Layer 7 of a small transformer language model trained on English Wikipedia (14 layers, counted from 0, width 64). Numbers have three digits each and are written without spaces.
A neuron adds its activation times its output weights to the MLP's output. To switch it off is to set its activation to zero at one token and run the rest of the model.

Output weights of the MLP neurons that the questions are about. A number n stands for (n - 500) times 0.0012.
n10: 324597485598716291394602565394490508683522485533486613396469553399494566474442469327523538667535485691337602607494714188484698506637369571776274462399289595433473723506410643559418331512364407
n44: 653395402780508511572631397537499327301639390529336607462661465689496624471240370878505241487602367600547552283485235385647521438440452401504913668308456504441520279358471623590612580249497695
n50: 450574457448218753681425531468628438629446490391512796348480494335707600286380738157679598422618700327552672502444638592323524533591543566210211359478298571599320823311768402222599586304491561
n82: 411705345628395787295747463576435530637633542621505540600484709315544415342579629499391352355606660527445233601471533455307726523461601321055295471467554509552352453567813401472419376445765485
n84: 650487629730272420300417718622460676529564540522187256651476393379401608634620471714376505347583575690558279517531467544420581367527436329781606580677514254768627473349488342317419665449239604
n95: 542526330526625419340710482766523378360551547624614350416438375355599457509586676728459431483702483730662578613536460501409394504390405403551746621273389568571285459312343623677420146604544723
n103: 420393617578523549602485393728342454598429567354493459396339600865275262605452446552596549591478717467691573416159680449484486663486801512576277324704481463559320621469586548492269706591406313
n105: 447584500636269434526689295491484406336470092438740828548486474551473625483580581536394601601539385388545556436426471533415674373368677765407400300255588707653337420435543648476647478395724667
n108: 461490325261474418342532794310656394415544548632592366572716714393312382411730286800378447346608627693623434700485550578441484291272448432690469351681416668470596204397710516506595570412501608
n126: 541543141421236311382720406511663627495612477452590546462483383156508425460787423323413729495688575725563544566325325728364501486475565783507761684486543627806418289253438616365595267566577411
n127: 356356502506451490719427640619809499473422394494447594321459425797653254472297323291573312604718539527435375413433580494529663593299360404553712282321653532377713475569470453559313430721719730
n131: 450415612427367485528616061744904600462337302319431719413721471378661418369511474729456600471642324595516556435410375604504564550326498337322766454472512721448722506414386510383266416651543654
n139: 468564410503252450396438818353647732518656610514363584322511710559483240513584387755402540182282645353611668411536350560611438690516385648455633702476496492395399550614296452562430623569443445
n158: 223681304128394398685408199828816835368639505356820595630564554209489276182556584512608373615536553554569569371544662396369483556038616469712566323711515451628534319603404582538521468382598595
n174: 386304444536364282568366921520177284321288500466541029796557483726600532561402543355399473419341352874651725528590466572563349541644694416694395739552230669698692263607505376555698643288385563
n187: 326513463405269150658553276747808643221361507326370631648500428528639584385699488374678499516332243582738599593437422483795401416487762525411513474484571525474532572356341535247479746164726615

Each question names a token from some text and the token that comes next. It shows the activations a of the neurons there, in the order above. A number n stands for (n - 500) times 0.0077.

Then comes g, the gradient of the next token's log-probability with respect to the MLP's output, scaled to length 1. A neuron's effect is roughly proportional to its activation times (output weights . g). A number n stands for (n - 500) times 0.00099.

" at", then " gun"
a: 544473519499487497501494463523499496471526520505
g: 292388506343727308519291573506530381493478433506512374287506616579596406490476663756588605609441570399411572464588633357737357534474618644694590421261365433193642435741370461495437648512581585
Which neuron, switched off, lowers the next token's probability most? n10

" table", then " out"
a: 592503481464480485508501500495490463498532505439
g: 528505608511664267377400540295395669262499508477673298342444564710468433559564313830336608485457553523314657450477441669230402485592537658471672431534618354540574360633529315617455572548652550
Which neuron, switched off, raises the next token's probability most? n10

" from", then " living"
a: 489500488496492513504509499512385500508499500460
g: 583508528493408319515307566273528413404452454569401443462470517461503560386725616847503575414348499198432321470504761450543585488524507863411696560606587384578559509432362525585439720651428271
Which neuron, switched off, lowers the next token's probability most? n127

".", then " A"
a: 610514480517501491504495481506499490463381496499
g: 663478430448714473531545549641381656477469444590616475401423578413587418509474544358245575459499477494735565631237151708450608258699577598387613670407482546593608648623233360394422533315469442
Which neuron, switched off, lowers the next token's probability most? n158

",", then " Kan"
a: 558493523532500476516494574508505490487502512495
g: 244531662512436292748469519526633577581452520521500416536378216329599502459356421480639630745527701688661482729725415291411366410388607611477484556630398523586350568382552462326472339491328634
Which neuron, switched off, lowers the next token's probability most? n10

" the", then " house"
a: 488566535493472509455533501556523375541490524478
g: 520459605472563799340378507340570596577581547727384295549453599295515716281738647469536561465462538404629532380500741639420440292420405438410343413330492600715351394539286492484643708504558414
Which neuron, switched off, raises the next token's probability most? n44

" esc", then "ap"
a: 505488511397497463503531478497484517462500500494
g: 459559233464709428566548480612365801402428631343648562469553223479408377436693371796506413656445481497540589294295772407478384459452497520390555425438351573493557480374476579457498715598752555
Which neuron, switched off, lowers the next token's probability most? n82

" address", then " information"
a: 518470478478493474547535476459431489483546488485
g: 419505642744470244396383487530472686528301465437512590489566476460762509285289197450463437603602329381699787392476407546538415555666379480638687552617546478556463518387325379390651637634622475
Which neuron, switched off, lowers the next token's probability most? n82

" on", then " a"
a: 474578540493500501330495482490492492483455528488
g: 528509586386647302492396707310410539383475459329469459577630565362487733256390659385417621500484429385612617494435428684466658258748722432788428468437438387589350456694582511342593699398518506
Which neuron, switched off, lowers the next token's probability most? n103

" and", then " to"
a: 585473487498496356367500435470537475497501500454
g: 530424655534437558272547616386424587491548572491519267512351530535472534404665605510420457553207691424534368476616531534589602501703573523378431281422845204275556478603684362408566567719625321
Which neuron, switched off, lowers the next token's probability most? n95

" hum", then "ilia"
a: 516474505498468463505490493508504499544510462477
g: 613659498378528373504542527468547620344514643390553491564608425560539574624361408773327430395620241445488277570468456429430284649492332652476666505481805341715520375605528483540383738331254641
Which neuron, switched off, raises the next token's probability most? n84

"born", then " May"
a: 472502523476485436539542525484535462494494436523
g: 468374498499389517488726589647494549590396425382759463798416413401630183395466471373622666649590452693635698453448475447560356527366356392397375647457436512309763565393562391334608470378516702
Which neuron, switched off, raises the next token's probability most? n174

"ing", then " of"
a: 499154506522507565477503532534488526502490542645
g: 383447441580547563474536422438430565545472543504546598224486344578408780665625583117435574519466682538653444447525793465357438452525475594497421432483644385684542525561737546478253289683356261
Which neuron, switched off, lowers the next token's probability most? n44

" (", then "sp"
a: 497488498537515560497496500498501476472496481446
g: 281576584298595459794489430594593500570432326398446296481529521413480717436322697655536411598559502667554490542605569583407418433432497430574498543265367479349429383614674440777238455455851461
Which neuron, switched off, lowers the next token's probability most? n95

"ck", then "."
a: 504473604499512441542486528465413472500486494447
g: 480404605306549611520476463484349172666298529400457491522698650553530500563739580381560664614403618294612565359757564426486445259311511638401533499518520568455691370273489636398713536567482290
Which neuron, switched off, lowers the next token's probability most? n127

" with", then " mal"
a: 505491481353489518517500499499501444490506506379
g: 437410588405519582614441566578599548588663413537277454334282487576816678621465569466343289564611316474680606339583629574732529392444535376639406532452330661300337420524266344703412564424604552
Which neuron, switched off, lowers the next token's probability most? n82

"E", then "uro"
a: 508503210505512474505504498502498519503454508500
g: 537309592624693562727608343448408469364413565410434469787533237804455430604562577380323530441554414676595489435499471336546663426450535337363629564466633558506567404322413652157368588559631557
Which neuron, switched off, lowers the next token's probability most? n50

" both", then " We"
a: 528482480498480489564501507437543476517498521534
g: 390494229497746557337613437563515474609364488423576601788553649316686390460715287480372523492653483526606533626387483319372313490329540628327368558523656424532589667478479373511736286655393531
Which neuron, switched off, raises the next token's probability most? n126

".", then "\n\n"
a: 603506479517506499516493475516499501478368497527
g: 339519559698306444453692546526444265462527495462415613543436631612692650379577615408541480494351530314623535222660506374545489389581610738347602445494513390572260331268582643534665514789427337
Which neuron, switched off, lowers the next token's probability most? n158

" the", then " kn"
a: 495499525468452520572523499565429414519524519476
g: 513524615403579343217362518428521240325506325560501516392494506623543291358471528739519556841552450375384695745676636516601225654565570409431605471526529568336330527429496685498495663469550482
Which neuron, switched off, raises the next token's probability most? n126

" forced", then " them"
a: 515455497553489477535504512478490503503530476493
g: 434487268289645505637534569414566548387290320351517691468422564615515613455536449328451654619491650580567750530530547479522703307409384511612530607378428459514779343501106686434642363482445591
Which neuron, switched off, raises the next token's probability most? n82

" killing", then "s"
a: 495529484483473556500536506472490499549529539475
g: 512445366477476603414443573482563730455554228348400502456561314349557577492315407750625415576525678856532560465643521356645462320480320610432673502564277717515606503451301492734475414317529559
Which neuron, switched off, lowers the next token's probability most? n95

" until", then " her"
a: 471490503518486481508476381510419512513481550493
g: 496536525592680274398433499372423474660250418506511467543267255289388568487744487585624552571563631598669431478585672485663386391619654572544313442596568368551612460472362453300777557260412682
Which neuron, switched off, lowers the next token's probability most? n127

"-", then "ana"
a: 458619494514485515534515518454513509495492452503
g: 533365198441446372694543442432490304748602675452329748746457392776616560498617694435402433469527413386653477501501503538388282667526593543514586572435449409582583554439317502564409630413183453
Which neuron, switched off, lowers the next token's probability most? n44

"ith", then "ms"
a: 503521514497518499400616480506482457526483532518
g: 590517604503416643632683286545568470449447348551360565365705373301496683559234339537592700550584243507635551417276349184526563429480623351437523576496492713525594492364536717429636512405632594
Which neuron, switched off, lowers the next token's probability most? n105

" all", then "oca"
a: 503696467507503443569505454487465520587472513972
g: 696595477482479578839421433554494401556633518575304342614438253523381515347480717438537299643544398735523499380394709397573667313235501572551429508691493496569473385615404560710354518319349571
Which neuron, switched off, lowers the next token's probability most? n44

"y", then " in"
a: 503526367500477490525532674492488481488485497448
g: 566295488459552374591516574356527481476422477297471498533282598532380622445440633531700578187360357357448472482357505777592593527416708448644368516613532593634837550541762506450183585475451478
Which neuron, switched off, lowers the next token's probability most? n108

" reflect", then " changes"
a: 499473487496530511499501305433366480464541514612
g: 438409405524484506342305497600345752518633439523459656283670313544457505481437484474366569646244427612370586778574553454593499283666385512411553785471643359588565501612382267364447649632462710
Which neuron, switched off, lowers the next token's probability most? n108

" is", then " then"
a: 502497576503499476503518494407479494448520512714
g: 450296434270564637396248502500501465664589473520677743489783314673552340412503498504297570655476346355421491638499690332447622547703408465480460455482497526416314476413550557684502519516845348
Which neuron, switched off, lowers the next token's probability most? n126

"gal", then "a"
a: 516510487502576526515473491499502457488469505517
g: 506621339584438571698674582486660502507539589428547635817289319446501403319584488441450334216501551615774445550647382493411428498568383482444445658832530400346502463354289458595389708419462466
Which neuron, switched off, lowers the next token's probability most? n84

" is", then " depend"
a: 501494567476495476505521486474495513437532510586
g: 480478389380476586584549523540552480469562610544370309606358533671382559531585354435506643700377405313468583415650664076477760474374531545555588297337610220571532506476579643690273625650444547
Which neuron, switched off, raises the next token's probability most? n50

"ed", then " that"
a: 505445495487461497499532506502462464502512522692
g: 557409280541423547502424494484593464336386503543601534233785684498733216604496489577491631441554505360461438600422309396791717454632600599641518614343436375615235452342454597575466493433689386
Which neuron, switched off, lowers the next token's probability most? n187

" is", then " aut"
a: 511508525514512500499504506415435502474488525668
g: 425551336496512431633384563534443623494419381532400576703597553583562349587520363468496371417843377248505678513672572495325452358528404380668672438666221496437868593424365336514540490574655389
Which neuron, switched off, raises the next token's probability most? n127

",", then " 1974"
a: 514494502496496437504528530499513338468537025496
g: 246533531571452482398437343411692556553237494649479388362494622418452400298465551939641507527606534539320564328356318377543547528554648504467623503545532623638760386457594648251644421568485463
Which neuron, switched off, raises the next token's probability most? n131

" the", then " int"
a: 488526532486451497507536490562457351519518520461
g: 495430233486454497633384570448444495581562473564156498460354366531434683487682724640588375342431365431575571389471505258714507339547543576713546632344602320424634708489586583317510669448748436
Which neuron, switched off, lowers the next token's probability most? n131

" was", then " 19"
a: 482500499500515474501530492502470504479555525426
g: 601422423380684517386494567294329748561465555500712273722334586356506409589364500228642606551552634563399458542601595549513379470427297457596660502679510401617745587529256509537599226373474463
Which neuron, switched off, lowers the next token's probability most? n187

" custom", then "er"
a: 538511411502505507477520490505503487562488500435
g: 340631418430604368494683543494632402424549602653544457519662637434619536387512501493406215283559142500360442458586598702464393717397550446700480411717424504550575495583608599544193533209555531
Which neuron, switched off, lowers the next token's probability most? n50

" to", then " help"
a: 494492478500468525535485489468503464525497518352
g: 495522320518607454396548432406484404754613532517506815223413592583491462544602525520375383520394350412485457433766587265601546282375582811683484573761383430401383537627419599412432653315538471
Which neuron, switched off, lowers the next token's probability most? n131

" her", then " as"
a: 391485556457468494481501513381543503531465543483
g: 636584498488510534505371588370509464490493604497436608447559471435598683521438488434656296279474672325568432257511633533239534653493605537490342305618591242415780496414757476354413614638790309
Which neuron, switched off, lowers the next token's probability most? n126

" \"", then "ple"
a: 404526497521460487512521511499526532504495488503
g: 348502277399530332681293510487583438394551651497287503431586442533417691439458693776696475483535572229408370472464515443607483524301548486688589438322413365512473510572715752762575357574654391
Which neuron, switched off, lowers the next token's probability most? n84